Layer 6 of a small transformer language model trained on English Wikipedia (17 layers, counted from 0, width 128). Numbers have three digits each and are written without spaces.
In attention head 0, each number of a token's query is one row of weights dot the token's vector x. The head spreads its attention over the tokens so far by the softmax of query dot key.

Query weights of the head. A number n stands for (n - 500) times 0.001.
q0: 659293613443310500470421619674478544406745482782437583458620576560624495540536586471601375660315664376560455754461393394465293467340567202352596610463490308398561723442465462357517408456606659534257593413234567464475504561471367407345469469612506562585366321722512576616467429585577507666437567529523423550274604579378532360633542390382504591667466651837428452537656592467766470500288
q1: 545577402556711477562405488536435434516690481571576321523320504507523576157521456428232319487312741409246671442638597249698533500560408462382566359538462450449656550393440292449747500666805625517293533535455594258493340463418345446554443710637510348472622538378390568557733508571237478589475448553681548478309263585484544629265562457692508577527496629755629514269451435483400500566549
q2: 263607378612622438444449523388556259485465518514391344472271458574557440369492548456365442410487739668343686349611611393689621506593426595473514275478378542485623575375432407462685593655763629531446613541684741232521434358336373537667587708605529418426735633262393465442622477523395458470394399545688435522583229399675454629264489590677441497440500571332573650391397517483374592460483
q3: 489593347534627455474492519409518401615199684274417661515665407493388591564296568453568919405697409593533437372446628725489524266392503622523479414393540640624439493633430617556421324436497562543766427411627364480553573572628578669612531330331459336431712678448360469488372626595546538435497463364515367475818691261469430549552490626450523359374462388368406356574430602418548557548517
q4: 358650423600647418582466496522596344560338552431282636480486399648474486482382487401337511574457715567343606322697653443585548451517548582355450303496416606333708624621342571598510428689672668612518642360622496360436434275517453537653492574500548331535658782369405346497605526592457525414572420465531345457579226494540397579391394687518426293302473516348305659354480692616281565530709
q5: 618541496690550515346531305436426538484326583413493727566672460331440437561419514643761773464641221727504342320372548624380420321309648634616579448555592557460388409624646672468357389186384377432772432408536300504485582554693687654567492271316585428500566564611463379426540698563679397237547531500529459466630670291546507438681530515489496411571362266352556319697359476399440585500518
q6: 660598767624626587290545422428434614374500728560492725438703409440338336608259592674645764511753203609575256151467682645352429301361580627614735548500496543613447469685577565433388325193643370415803389430560261434547558522748702572600603153421554526482410601531505234667385630437523429206400560553426497428559510267453690391525445537487468250518290463523496474557406464354408755590438
q7: 619477472423371571475479519460345634516710469554730341558500637390475554527531522546568455430489474383575334620500440465509413556431471552657491668563636374503312403277619422516614511474480389384539360615423488547539497643549464473405510441675535663426425327570586585536346550434484471627515570508533628443396662533417631519565719303500402617497568457666550308491572300375663478543307
q8: 491625670519719483300505519407653529417416660511496726348648348529376338676298453509555635557769500770370625155452730458357505152429531595454509309532397654505575582723472637495521283395638557541693410413644427359465610358464582515773529402525441298509817736420524394425577587444500509206445403441609361517616294422389548536380461677574481029464280529356432548367241698545401617670325
q9: 560597527494486565400390437529365634582650530503694393561497593375382534500421484530546437488571423414587412479468464426465377541487462552514505580586646450559332419482517526596614459482577363401647406625444492515572433581556506442449553408681613650347451351526524500527359595394543474620451462534529598428370626546414585507490684343586462589461468480673463303437632329306497489550273
q10: 604488734441722512235448385382546549581397641458655508439705543407550411708392509575625629532745437491527316306480550496255401344584516529547445470577642531664299323716464701539568307239673444382850404510601352467584534362389536642573609352603500468389480629522378393472405550280436550466367397596536540338458599544265650537504558787485484312412307560699422486420593446517529472506174
q11: 569612475586509490522377517536379614558576492445455294455331360549354555441469474645605530615358523461583420434690497539439403416571280617595525495616453479507419336283547563581701512521346460552682641586273473452650394656583486497666595470715522508397528319523483401505385629486497539551593410431540531389464531532544540401373737354500500570371490453687545363573801334423503470628335
q12: 650535348472184734624334507477128665588798314632765309755314619289351681240558593579544308344165459101638270827585260267794507899549403478761622928513725136391463493053477218418425666444352388342267413724147595715628198742680578522116564500613662973271198103673479531781432358482591487810495636691493802635396623450557538535569646034532584872614777535712654476476741154404704383407609
q13: 493432534512505430636521510508600327446322509514353633411524461595533531516518564548568547552519585551490536586551486629502572423411533434486487545438390528430601666581480484491425479523494539617378593444579491429487492493497427515480451426348446295483486649635429403487508458551488515436426531512387428467559500436603454490556291577445560473602531517427543628563522547603450488468653
q14: 449439540488762250319578596475684376564332562322353500454550516573670336472594453409443642558682589840288818153427596606196469227676535659299355013483311734612405500929490818688673484591537494616773590447579319283489570207202279475860414631623375208728920653439334533239546605541356407269724370296555388244404394866346550439380500747589506252413303397417505575526384881670242500495345
q15: 500542512433547487436449601517431553468547613534543395561402576509488490456431413451431502439493425574473534433450555458536494429596468557528525404601491514510470413480493570530600489478453490324679442502523528527551561469500550500567471526577505626498538439407529639455538646535490470487518469442564503485478526542408460455491639507536465464357457537579414390462483472403575480579375
q16: 587592464565440472512417609365340486412557547555388618472374458471551481480669345575517500428377416513408477609600592465573489369566365581689726494616498521433569476405516471329712544549449489490594495502462510435533439600568332434601575428565420580437589293422466609487420630591492453439477455520475540424617452437665424491425562458551544471386557564443409531474464453337641557554395
q17: 414571382406483480456483618735512365497485495500643559416508614516497579389468652460375539463592431512529553497596561560561487624565615419464452534567577398274635509503394324800437538737665445532410472515535569341497567594575413363430587574497497525518451441534488610637382414570470731572507520480371435553477513474516461513423348375494339492400494518584409503407540391299465725569623
q18: 574546492506412508315534567463417451503632478440508583572534487478396457626739247455672478446418402504401602487426554328549549549525519548519682456446392540605322424487420477376738376490330534589591481543458549410503542495518460544506491467576437527373677520360457708607500505442675497528426418467605532518506383571563503373469449492672449540465685551514507420421469580510612480507225
q19: 524445461605493457534458518502454423445487603515377462493377656429580618308497597534408406375402414570467597595588448485580532524600515622591462425638484508367560614546483455610429686639639373381488572588453460447507438577541437438509573602448445635472485316570497581476483542670433444437512508547376502531486671512558373500505533326586541502423531459520509509514451463403524548448595
q20: 567595563412490440395599583516424423478566385154593597500459455536425497430627301492587402447599399470507587478556637459543514517561445509446482521567505556503456350448518441524637507576419475558623401544679555403465518487452269549504449442533404549497648430372632719541315503519572560600427341530659574451515402461441429418470404456564303640527634547364481399539539488635486579530426
q21: 394559483410404449591620390560575548525370431545611412493492424417506545438421684417396468635594509541547502437642395654300536552438634445440465485461462466457525374521524529588304567611412368429543478418525624590511488647622752482512485661484594484631361589510470356484535477527488445469654721461406417683472482523360607569468566536422652584438390553643485467623568535425393549404738
q22: 524591700396399477523541457412437473435537464476427466450532453442475479646548465377658432521513517532493455406497551571298623500546529635554554452397387554647521399394568423302750474513392576710470483584475479429577466462463450727543435322612404495474547672435500320482559433327529469507417444454646597500475313470524550532571561688519610541433454538602527414454576567637458466507240
q23: 671639562358239557543560461543550339456610474700338440590434483401301419512663536328531343503373529497324642500464557356410638503454564500414602390491285482602586478387503312551532408615413549611404600529381470447485600479339553493509649456573524455539522588427427520656612415387419594470530620438687463587465409595573569588476547512687614605629603510624589526349243639592565445482245
q24: 373533360485617606595555462512579780397427423392487491589310426492624497387522549550348488547444591530508461607455443607541476546442471581465533511429647523422540663455350534497428703647576470495421610543732387409446488500379340450558431500354483564689442397470587511339510517452535417477610545498378445538509439477464476528481712424442512560417406315291435490567533515538252444567662
q25: 551564503364481617484717429462514479525591673787578548458463252520522480471422798492443517489516463603529576451364550435453417462328474497407505494472375522562612619546617266525423571508541411323365441479580482506403509583438456365488398376586474551597464620555564449439670572437446363568447621540393447627454455507515421461443539452521577613356670584393434510540515532478500540605564
q26: 422341436608563528582552510482524707603468271621399444547562752530466338575410372606557620467407677495492463552283543456623493460534581503591506469226572530622348682608335730369638396469514613578553505592383427507456436293417546510478383407483643456471641411623396555452555546271510558522431424415622470485561454485510521400543497380604490511500367294500527395405461536673380431532486
q27: 373582386536386480477249626537494472515557398553396506614511662464474337581503220432475408541419619514425639503470523358616652474561473417367500390488414460538389544516310505438611463585468669553575602633371552478492494534345561620539491557377645464284574503449528584559500433474605478521460559550591452553365706462506467536557629540762744489546351452594551497371363474402509500495291
q28: 479465524298563380281510624594670349648532520586437522457532548583509260616759465518503660564639626428306440595468559565433497537528581315497421445353625453540389598585431484333480413469537522580535637584542581490596493458202458567463445474411397536551524478633348574500586429384373388512367390558506589444436375633387526449339462537385440508736670631525389619411494617527517390334318
q29: 430408394521452500565454527454411522464474592648324448471321529502544616348539689535514419470417413565605537586549533602539530452545388556521488444490354539625565598557531447526402695611559487572387628491374437451515449635595448377540489454428504642556434437536400366454630536529583399445510468485307493495537464437630292437505544407483617523438545471419579488619608532329478492506670
q30: 515491618379488414490409534603601442521419385518435473516506556508524408410784486409418506565552599473361376739674419757380390500514510586574503570554761519408428434431625546537394481470453378456532580490544531423597457392403618454564529475567505553733447533620328407424503461439366497385604372575635519388606263682611437532449579572399500418605528494378402557415437700551458367346406
q31: 479574455405505469472353646528500480601492487776556591514647530578451437592321384484462525556613751540558556477417498414508497403525551178425419540478412487517464446508378528519530339448517593498604530520495682477459539503576612550422489474500642361391529663637443553509567426431492503599352512477554410513416599393394526488500623573557599456424388602644356394330486435459600439601377
q32: 673488430415465527538373778554609362425480518742343478582466599636397443457595339438318528450475452408358589444584488433560585444530376470427503519527455405489725506383493429631436440434523540500548547495321472509604614340472494297537694539479585438480599545580343549610478370575406469592520586417463508432506512520549456469443508429482620423621636480514655652453419500458622401422589
q33: 539587542553419584447468276369463579428570491315420500500416283370661374550710454436525462505332579479358356614458423572449534588435415606570669454480515562387540568334399451388580557620497467577358632512611572427440456533236332568590506519436397552712523420280527500491417514497518420441615516610485520426487463535611657615516640571440533510494488345477480624541413578505404477442364
q34: 553594489601423642506436618567527462464657507590388415634441639456456427455341359460361436426409361571466679411511394370552520502483477506392458397533341491550518560583425398645328465515567503370594507486441513555510583458497532503473632727509600520483490404538371556580482424550435475472537549421560466596458828491529389541515549510646573603465612429544687577372386464478453561500557
q35: 482542518699399576613488342543505528567492459461505505542583456472471630492371573464537473555344557427639457559461309567530455594321489503373558547532603528371457614480468554626419464532485450467305607324522537570377514523568573377466542624473530462672418574398609483485494423624533555502702595527566385449661594610631593644515455451437357486532470461495563506534397608556394421461626
q36: 550455726606598441612552322480415457384473584367532523441541399430581546406460556570484576498543524537533323639566343509396359579376343702468505520663622454456538371529577648465460429421537281453497359359560538674593434433567612463486597602663428502500439388466515353465397662528369422441611622470527494473506457592564639568578486590376336510474594530550414588469557454548696641375537
q37: 588506514494514562342595515470627656629626436718607506403486646510541446446339617540370557410581617578555605399442503482433463578602724340437394493392524484464561611540447460615562495572457390534500535612558563329536452486493281532510411530588553561645546399732460584541493521456415495577434333407457544419126500476275653436412470398480358434482446369755387490548601516583399413457463
q38: 397580502464599478435420576534512550567513323440602550479632592549522279624479299507465626559583672480493373507404530585462487468563618359508559546389578492415414424429417604450606372473450587531566430547594683458509473414428500647472368454478615372485570527558464541494387426428551530580417445439649471448538511401435617504502514616493480440470343443525404517442459491546404533578414
q39: 428619579750370451466533363464398548666560439342461444418552527335490563553335437376440421489489513434644575379707385694325445566568602308470432455545427487530338367569467414510434468613426571667484756551453686407488341767558425612475449573482442508657454479417469506521359360680490609487492319483611522478404754333425635633582555631438419506568311476799469409500480526503465632458624
q40: 412542563538570585460383483423579580489536439549435403541525441459470262637543338453491601577503727485412393560374488478475568437388505579416452467426512455632451484451449541322515349385551672507531525575510533520528433342298598743526525485530571453472484553469506353419533529295448452462485554470608515533474532491618568561600721722602558507556432394495462547304514517519454525500296
q41: 469460432250551426457458715515597472471399455436546397587384500630447433525650327489424470606621509502441549411670618556393698373609426443485447500497403505667538436393525468430403558362452539497769473683547587580588491388377549582573421571361502481392551602595527387505477448398476272493437451485470622456433494448485373467543721602472746453601470473450490469603613456546431432390500
q42: 603566731574430448566445331456492454555479465254629468477617577387558507464345444458463453479590624502482505406560338389456540537547544635442393487634508424320569331362475638604647421582408416466500330548508581488459440450506536687460563600641525426299513461366706567573381584619476616550627651505716486492434605448521601550651365466607384456497397497663530476482464447617603591451373
q43: 464453374460590545527635641496614662587438428410674503503605592587453458584256353492469583400664570464502565373492614431552430385505594351583465561406554468500460537505453578421524402375428533356693367515573502545488451386445552571423398475407536371362615493564577683534389521528533547612416441417626531495500568442320552420495458507555462434453487478524523445431511384633560468589506
q44: 469576340356517559513314563507592450450581491625399491651395451610479332455576329480465512481557357465448480516427422476616715585399379522301578471364539458515703750325407390618470495594674603461469602493511448444539659472510457282541598601500588576593569587531435500490568389415500377558645556483436416614683481536669348395464497419450470603477593412367615565423445583394393470495618
q45: 448589550391419482387419522437510534612514481552545546489551596505473435580443402581517432526574631545479636438436514365513616483600624343446495444463361470457509452476330525500646451583480544543617464623577725421480532611621450638500383580488614484333542514559528572548491548458536460530357512500508494543324657333410535409507538505681558536349355517713350359442528413382584503530303
q46: 644426412712467581468407513395381691364487395425405509527453474343494572476707358612453440464107519533295555601542524422641444428666406743616633522773517540334513371418378547400517556554443526598441532520344497474354517431514406413576519477469542423440565402309493609631421587486557630378574486529513462388456553525611477554526665375686564411343386355394562493464406462462493522555464
q47: 503404631484492623322547546542505534405543534497470484497512454401476567571460497433571497422363484549409457466489616327430492513517623667548475423678517496540506369556394406391661481461572609486490527454590384511602629439386406654504561461421381542440445429383580544434462532461413598477437403529563596570350497581367620647525586590631448495416430519687442574340417458665523524581244
q48: 449549535428420392274470455592428494370524476593483568500514372513405539520783567529691488595418467526424425557411640500402450557479490529503682523500415571628529506532515447384748570524425549786432505456407547450547548608533311373529432368507440532591619476527460407608572409270597583509436424497332500494354184572481684521349494538500400465629509656557376510588522565432481503491343
q49: 516514481511524506422323545477503468653601544633510588440593614578574250603450412564423619552607732571551481523389436514606573458535514234397443506337409498494473470510300607434533358527592582522539521595616738433474432526558509583467345482524582402298541539630365530620546492440539434571367537505463451466419608380512415404564549533542573436391377497636476519413606425360574492529449
q50: 300545327539613480466389536534511640430354372451505500555495416526548474490454460620628590595540645448502290520480535489459429496473425608571485541513700519405538583465521582443490654436574617541546544491577543546589491547431469503530430520390479513572502442559599313365527374359359533470575377569341491439571477572492558641480757584408536328588305497457410544510567462479346500494575
q51: 450389513720577469419336581465457512568467520626495511532680615483522536602333385632588486518459542575630562409494472374600497500525498390395391483530485432585338449657414618415389396359622596434567426433390612621492503471642697535439432640518577446251483564519451470476503503490601444476433527521444448585416771449469433483645559567578609417381433500668557440458580419380541530476481
q52: 694568556644482502506474305416454411573577610675473597479567368405649500518497688543469569436416508530569427575462365487478306565369432554529597500596439559379466619548594453458423543495467365453331529328465603572475520571535445399493574522552426476621445505448500507557581484587433386488606590542348475443460531634538591571505468546323427549448719541442461647549424580431579460408548
q53: 612597463598345500487500601427449537645571416701462555433552532415480447550425526390516559352477556472526581473573622544445374458592598383694583458620435479410500615473671214416511479479415533552351619490297641365590469514503366459528506384545502457693508482483315495495519347604515497441512397340533534360370519493348607657435500622376610432509669518567467649411430635495475482453393
q54: 561638491681430613486540454360394564362638527456573527540500337297590588624306473538610488314379313602532416358487562370483398476426505647628680477562311647446539643506503283367567617421525509416546395346524607595523611570643358490525428514400459512602566400357579467593440413526522494502567500454357502511474648454431588610494573663446488505360571422549603588573437418527403644604628
q55: 445482614733447504670522456514455545460506426632372463410605384543412393601393415447500688547490709408475391592491515652460397422316396503517587586444607495557410460479656573397468371378464535541399527444367540578524423434592691469490557388604461382553418444517395278438506452480541633457423503459674445478681439428709645555532487667427474418647459527442550590418515560520660604546464
q56: 521339543317540430560561528556616445346452409517387392564396571498431640386500682505571352548475270518502526503572533483419491480450458623545437528495488604633589557540667435602398675380528457480518448554453225625591518434497517447510514467524538541582449483609454301520494527418426490409572436465429519526385412609434456478487490404463585493754531480447620523661451546699337447460665
q57: 469475476632450450666491407502461472471456502617505610415490416519602559464474613508497546557454511474623391597464401714540446539417482433497653589484536539397549537429592482508359583544507464490206601403529538537444503627669626393481539455367479438695425522497483435476497455646657478511581593491378401464682428409624508491535380495262464432529464414384552600623483578429471497547757
q58: 661435700628407518466500503495482544366661358561575551482615536354512446737468333355561548360435379598434407403575539470416374584533644614630616484500540583509455518358401399363668478432438445513483371473551656598514591414619488632498385447454543428445625468344512552635328340427506522514548450348537525497360510534406711604531408688469423422370546383644628615427422476587490591555442
q59: 476400591446566474500570332513599529621361502430599470435586347498487485558641635446554592629549690427504427498434446607441500506353502492434407572475638482558473300493599641452470434397408437505471448427548453551424445369377679541449513430581418443539452647433611474441545570403469521526548607607620535498533322576519628509507453539409477430623572544457447529541518535636562408403491
q60: 443372490518490469401677427679593394615461541469672451473539425459380531431566564413439583588597482448464589448388452487466505580460487389324490559637573518474431365502564500562347465486446429509517389401516596630346605498472591387450505583480432394503469548482457644597489436612602660571427594585593419536548407583420555467464376491459426468675539648466563497521380576538662518471600
q61: 492427411357463528380389624561642520529538428614468449574523569603419438600451347456541563564512568455379539338447599343546614422500548363400429483365454483551599577407360498535564476378554672565618514630392518534477628430405486535502464545405674422406587519671553565631515433425445522599446482500469471515215580474368558491520613439610605415609415531660469516447368446535509345584382
q62: 370670347637550479605353462401402652531424410462516534619554495538520625448343340689657451472411599470641551587333342497654473468357423372404614555469536562428568628453571573658532536495477547456484505441492465373468401511719344352488452537677646521629560428533497391368465509523685532550557398471541392394663555414560481455492532450495476526466375343390480336575622553525365404567642
q63: 412578359421397429570649415434361600647367451601575542597597357515461473692270386400623570564570670473544521474413584475482462359412488288548590534297373633589365555612455554339536477482340612425608533495480596568288467626500625500471369461521623435563597510548579546516620475464554477502493519491540424497549453450398524488523562668561683493550415514489366393533448544507569438502500

Each question shows a short text with each token's key, already scaled and adjusted for position as the last token sees it. A number n stands for (n - 500) times 0.0021.

Then comes the last token's vector x. A number n stands for (n - 500) times 0.0086.

0 " F": 517518533448552475509448518437592451465648495279486512481486451539513529426486447509467452498540494493535562567440501567542439569467504500466496469519496560565547540553454524547509503474513520
1 "ig": 442507517502530492488473521449526443488687489234489543482524504500479488489458520506466492480486461490504554498511515560482411540510449523539496494461494519505548526529460540518493523451569506
2 "ures": 451560562589590523509420535417571426466737512155446528456516477503436430478462501500477466483528518437551518548513498488498506535527486536515481459527505583480437468465530474487515524528522454
3 "\"": 490573566565604584511350587402561432418794550149459522537499511499467476470519495509482504408528465487497529509538469543474433537488502555488455530537456552554482496436490472462507509506564519
4 " with": 395489568580652559571322615337602364413864533071436547466479483483494519498469481512526478479490487516504551476471504536516451501484509466452526522467546479502529507520524523489507525527524493
5 " F": 513469496560539554534446525421593450482697478220482531477499471536501504431469453512480454489526497492528545554436497548523461567477518512465486462508510561543512532518451522542513493486502512
x: 503432498565480245482488467505497508512484537535524597486581530519549529481453467422504580455519424746502575496484400493492505579509561479498503271485414674528496498565418551515505475503471483451500453527529498491555561468540527466554437522491655497578501485450529500522480539465570502436479524472446343527505540519493490450566435507533525467503416436534498499536478646437541473566455
To which token does the last token give the most attention? 3 "\""

0 "ley": 555492556480583471498426568482573381435681529189442503521500486498491520480529504515508477442492448515527518540510467521520458526487460502482541517513478532537472525481522452519527552514462498
1 " also": 513530598537606480521383565405580389448748529167460531457491458429469501496494511490554477502502551483519530473524493466508457472478535458493538506498543506518543485504533487495496529541492452
2 " made": 467565596585631484467362555383542378437807540122431602442520482482432463552415532514509511503494486481508567479505493543475416501468511466502489526462578498498497468485536521453488524511568480
3 " appear": 384513518609572515510400533459553382446785527173415558403526457528475448456503505501506529503554448408464522505520493560485487530467439520440428488535548561522516424505516523437538531486529504
4 "anc": 439462503522525558504423561473586436465709533167447494482500515523468487519474493503473506514444443517446522500504477477480480519500410476585528529413548503495484468457556492487557530482513466
5 "es.": 479380501614567649558325603333503423427795533149454456523463506517537535449507501495478511447513479495494532467526485578469485494506447514493470522500455520532565527488525509548512505509516544
x: 482521495471505389506538510493321493569532485463435495499468475508487538474508592434458450526483592453439468407489470611490640549563526540509541081526454528467492479483556532507536498575417514543509570480449568489523477480493446497694494521522496461485573474494518506499475467569518466456588530353550464474516497441540457493553574520565464527474557501480547551399459599480513513560476
Which two tokens does the last token look at most, in order? 2 " made", 5 "es."

0 " she": 528427534395633438470363557354605432436749525147450514442471472535461505498539451423481435474478535520502555567520482491482473519517469449488516508439550477588549589496549495547538531506516486
1 "'s": 597523616472690482516359582389613403447739520235481491434518441488434448500536498438471447505502503491518549602560476484502423564543441452507495433473508517595568536523525498558535492478522490
2 " e": 521515530481577489533431551448544440469683510198493535480502518440460434493508513486489454440499484526540525507559524564501451531526499513508482462544528509544532578512451507550469467522547498
3 "ver": 501493495500537508496479512488560458493659493233525514513554465490456425516434543512472516421435478527511506528471475514445460474500466488558507527491547564511459593487514515579465478485506480
4 " been": 480520468608647567562366577377540399455818508113476607448511447468421472483501510475455493476533533427524536503510480461464428488496499488524472518529553539517496500530522537482487528503553480
5 ".\"": 437417537631566652578309630348527407401826558133482471547480490526526526423537453480495514443518476505481541508522455573455467507479452521478445551507449526603577554462494500542515486478524559
x: 384516483435475389538507565499324501556524501449404498468481518561468494446600559429498531518467503603429422391516476549493580543519539558523637173438396557453462485433557526397581439534439541519594591425460609591609414436461490488691437497460503437482498493494496527550544490635505478435684521400526487457519516512518376504538570557644536506498527493420472486500501591485512544599443
Which token does the last token look at most, and with what share of its attention? 5 ".\"", with about 80%

0 " of": 541448511347654412541306585333586352421816518175427495475454456501538537478550509442495469469492472507494529541512488480533421504506485455455555507479457474542536531549541517545536521475472465
1 " sex": 555562598511607475456401549453537395466762508076454602478553512488438467538527468503491497474473447542565547497585474585479399524485478507526562468468513522562580558428450463525476469475517439
2 "ual": 479591573577632476504438523430588416474704498217476557463537441492417436487469496483498475502500474486536538545549486550483419512514437490539542467475513564548577535502484497568492478491499458
3 " ident": 424513477614583507491433511461559394487708516208436570446515455495440451513413543556488484524540477477511555485521544556520438543491469524543461464537529561506549435506460524490499495501543480
4 "ity": 382447493614571550509433530479603444454712517138424527489474518515495409481479481465516473481497437466476517542513493541491493500501466492450521513495541584506488511465523472531534499483498469
5 " se": 464429474556576547538418511438598431475671504206430564451518419559448484471489500513503474477527478469536554528512499588500429507492453507464517454518511591542538507524450525527500512472472488
x: 531489514466407288499548500477435544417496551510547548412540431599528528407485469578476610515512494583441519518521307508452549524469590564522493355576464563472542438496565429514457531390529500584479512468461507623427699457586537443643426567500414423588616484525561474489489512515479490369507467372496434576452492521424533468586424498547407511520490519567350500532544523571554434557444
Which token does the last token look at most, and with what share of its attention? 0 " of", with about 50%

0 "in": 501553554533517510506473547478518424442621529265465538500525482521485564477560451513495488463514492517529523516526461519494441546456502519506508500519450512563525499483490476494514572492468482
1 "ister": 466520526514511488519443584499574414433730548121457572507507480507478504481488460503500511474481464532492551508528467581492421512445477495525506550508508517541538502489456509493504541462508462
2 " of": 503596696496765477557270594257597307436931510111414509447512372521470510415481498476499482469489495480525551589526460527522405558471443491477542486502465552575513514542514514514538511486466444
3 " Min": 492448525518531524511428536479533400476691504205469533487534500463488523473526503519482481481485459496561511539507477515552412557470472507552548449483474529528520478519458452467517515448481446
4 "es": 476481444574525562495451518469567445478665507210463522520516547490464440502486529495499493444495440488505501504528496518444448498527476520517496515531484531503417491453491477477501560496500486
5 " and": 489458522556544609631374627396606429433806508112470484488459499476517512509489472515553452497483530561504501507485507491579516508481560501493528505501537478496477490522497460507528481526492439
x: 494547553581482353453525543565559481535565536424462483335546543473530513541544489481435450490511581524440412429577493487478521566618611505482416166550559514454508488506494580429496520501532524514521558404557494402468530480518555523742397505488471530488499511470462455525497499450435532531530468569483461548506523595503456470425437543516509447407399531516545469473570570508474459417497
To which token does the last token give the most attention? 2 " of"

0 "-": 474524485394637491487319544296468412459799525151498512495524499523489504528519531465499542481421460556520505521568465542478428480440516476532495537471500461547522537506550528519478489466520473
1 " Pr": 486521577491600496513414531415541377482699497244451527491493456468464550436519541525427454458534531454576556530466493442536404595515532494550482427540449552540483507536460495511523522495522497
2 "ime": 496495515553576533538464555487623430476714487142491590488517478452445417429500474453497426468503507467537520549576504523483417550542492509534557448518518574551555565476438457585482518497476423
3 " Minister": 462486537577569526539400591483578368428775546113447582479532499466444473487518495466508513514474459490511540541551441538494389525448482475552504528469521509557512465493487470445519520447518430
4 ":": 363456584672715608602284617318532340404887526125453561486524445523430482429529489476542493461532506435554520549557451534478411491484526528459466497540475567570515505504476505466483524474508458
5 " P": 510503544575564524518441541417565474474711492184512518492509500495517523471466487522451468481489487530536538535446491561527458568485512506545532468474520513506504560521446496540492463485507493
x: 507474489508465369461447447506490505529511541516504633438599506564512480501461498379536458447516416660541516539524484484496486576483572433488518246505458644531506462636509511506523462488523517448568474457537522497453535553591550409520474462465562465615487510473462509483442581443514449494550438425532348483542500570520463483519423511527525496430438485535536496565509562500571514639539
To which token does the last token give the most attention? 4 ":"

0 "=": 498526601353641392537324575279527323435866529173465554487517471494457481430534457408473511454488468475507574532552453564443363524447514488433469489524417525602503509498502571464508521451558450
1 " F.": 506537613503621530508342566378571341456801501130439484519509414558496580434562453515468497437505502499548541529465413518505443532473493499501513481501426565600520539469474492524533553468432500
2 " W.": 511526613514657545520316599370607380449828496067443487538485470545516581421564436485481458423484480547521535551505429552515448558480458515510550509485435536595529577466471456550551548479430478
3 " de": 517529572524612530559370561408582391453746487185407530451492430598476537496536481537477459395551475497570519512553494577528451530510498564431544469531476556524512546495464500513478522526464507
4 " K": 505517555562581557543399560406566463467764484133515510494503515509498494479504459490419467442474497513517510541428475519518475561509485493555505474470511508516471575509463491510512508480483481
5 "ler": 510517418503539552557430581480559396447771521098477581485538495514444501482543420526495486452505505496538495499515458518471490527482471525540497518518513529532481539432510463497499575525467482
x: 447611533502454452531419559549545433488491476548469488352525424609512577549528414555543551671494484700415550496507598566496477418412503431530516426472517544502476488547568541545476326546503569517545487412613558420487452584416582454646475426487432427478512499484580601510473496608520550362536445595477377441553461505489491425410592449502503537468451531426487470516510483530460477591444
Which token does the last token look at most, and with what share of its attention? 2 " W.", with about 30%

0 " July": 535524551461617504508389587438518442450735512249556519548544527414491538438572422499482477450493549529551490566507438446476419542479502502560551512493447517618584595473470449566460496460486436
1 " 191": 431556552526563554503411588488521443450753536214515536513556513456510548484566454517470543467471582529554498528530424441481469547439576501521491515504470497568528523414502438502473450477522419
2 "3": 440486487565548555468419563452521478470730534235509485549575556443505522515507483532503513477444532539567483509547427481450499527474531511548522500482475503529503521381531401505457469481516418
3 " –": 397530543640665575527304603330514405445837518106465512478532485490484565501576468517527491480490539539546505497543436529509475518487521501493513478482487469550536493454506433458523497519472476
4 " 16": 544441496548558564542390582426473411464799525204522577521579520442518563517496513551524535499460553567569467477545465479498465531430587523549506526504488447522536525409511445521427423511505417
5 " October": 538447458600547652591394607443504418452827507177544550543550543408468488424550431484488480444491573506555475571537456419469438563471542527540499508542442525603529568431469453551466485480502389
x: 338458556551536413528538555529512558517355544460393454455479443529486532501465572636506608501492556736520529390519620532483504397489585472456504273464402566520468468542545564378489555459514470506550477416543373571537503562472568514693535454442450433443452572477498418443485515466553589494398534523504430489537531478574517511464423584550551503491451461447521482528529460599478502547483
To which token does the last token give the most attention? 3 " –"

0 " and": 558443514379628464541303602342568386416805520135455469477447474479529534519531477490537488493493503550491520495485488494574493469471539478465524529492529466523510500545528498492533497520505472
1 " James": 518514578487594514473370579432578373437744522077418560525480495506471547488567462490490475444490456539507565519512446507494395511477492481521534555464502498581504550472467490509546570467495514
2 " F": 477526568511586512513430511416597437487704465228478543485495466534496512420488441503474458487534505483534546549431485537507456552477519509460484472513493566554518549517448525551510501478495517
3 "ear": 475409435573537500530506521511594447511684468271486528470567461477463442380458473505471493461490481447556516564503488548494470596489417555507478416565440624505442489525481487501503526462502387
4 "n": 565504431487466543514476537490568447475655505228443507480514465522447487495524517485433469469485501452493540544474468452488484542524448481548474480469482535509419480490537486499559583494497487
5 "ley": 506437428544563576529429559493583388450716516146437519511526491493470491481514511519518483443473447513527515541509455519501472527488445510501537511510494545523425512453523439503535550529446477
x: 451524484525452421515416541473546506502506541503429508303511558659471473509527484507562595660495582493401483467471524578492545384459411418516528450515489588530547485431516572470487381568488528565484519421508499398443525520498516455744517525535467353554535575545566560583478535563535540392534480562536391447522479447440505446486515459461486452544445561473412493474433664483444438607471
Which two tokens does the last token look at most, in order? 0 " and", 1 " James"

0 "ront": 516527555466556481498434562479580397423668546190435555505483469508497511500513483501533472487494462524495551555510487528522411504458488476487557553488507544567530510506482489528531527459477451
1 " Arm": 500552577459575530480417542478510394442691522175468526513484519504493484500536508535456513454505430485516518533448492493539444505488494497500507524488523561509484526526499496492518498452547532
2 "y.": 493566636470680556490304581317484419435807522123448480538462514538534546436541498465458496420497471502510539500571464572459444513500457530483482547484435511558565572493528502574513512490532538
3 " In": 452561663549711549556334573319547376457873464149470554480485528473490481403483458479441462437529431459505516589460498527508401579463460546484530518499480548521453514542500500480524525485530483
4 " August": 472437512616596608558375602419526404458796507187538528552545517405467533424535449510508461474488537535555517581506461450495388573465482510578545506497432533630562550476447458553500498461489419
5 " 193": 574523469543488609561382605476481417441754539208528518541562554434497570491568484537516527491454565553574481515555430422488472538429572515559501538484465467574525518397513410498472450495511424
x: 405482516473588290543523516571551539514392518454443458481500512553426476508507595488556465529521524706543419366496645543491471473525523528489447263399530527586470464562584650463508531488413626455524553444474502501486482480483617563648543488432549420452445621498541413410507513513576576444397466501462428480552484426489428437483548596487540469531463491410565422631532485532443512619506
To which token does the last token give the most attention? 3 " In"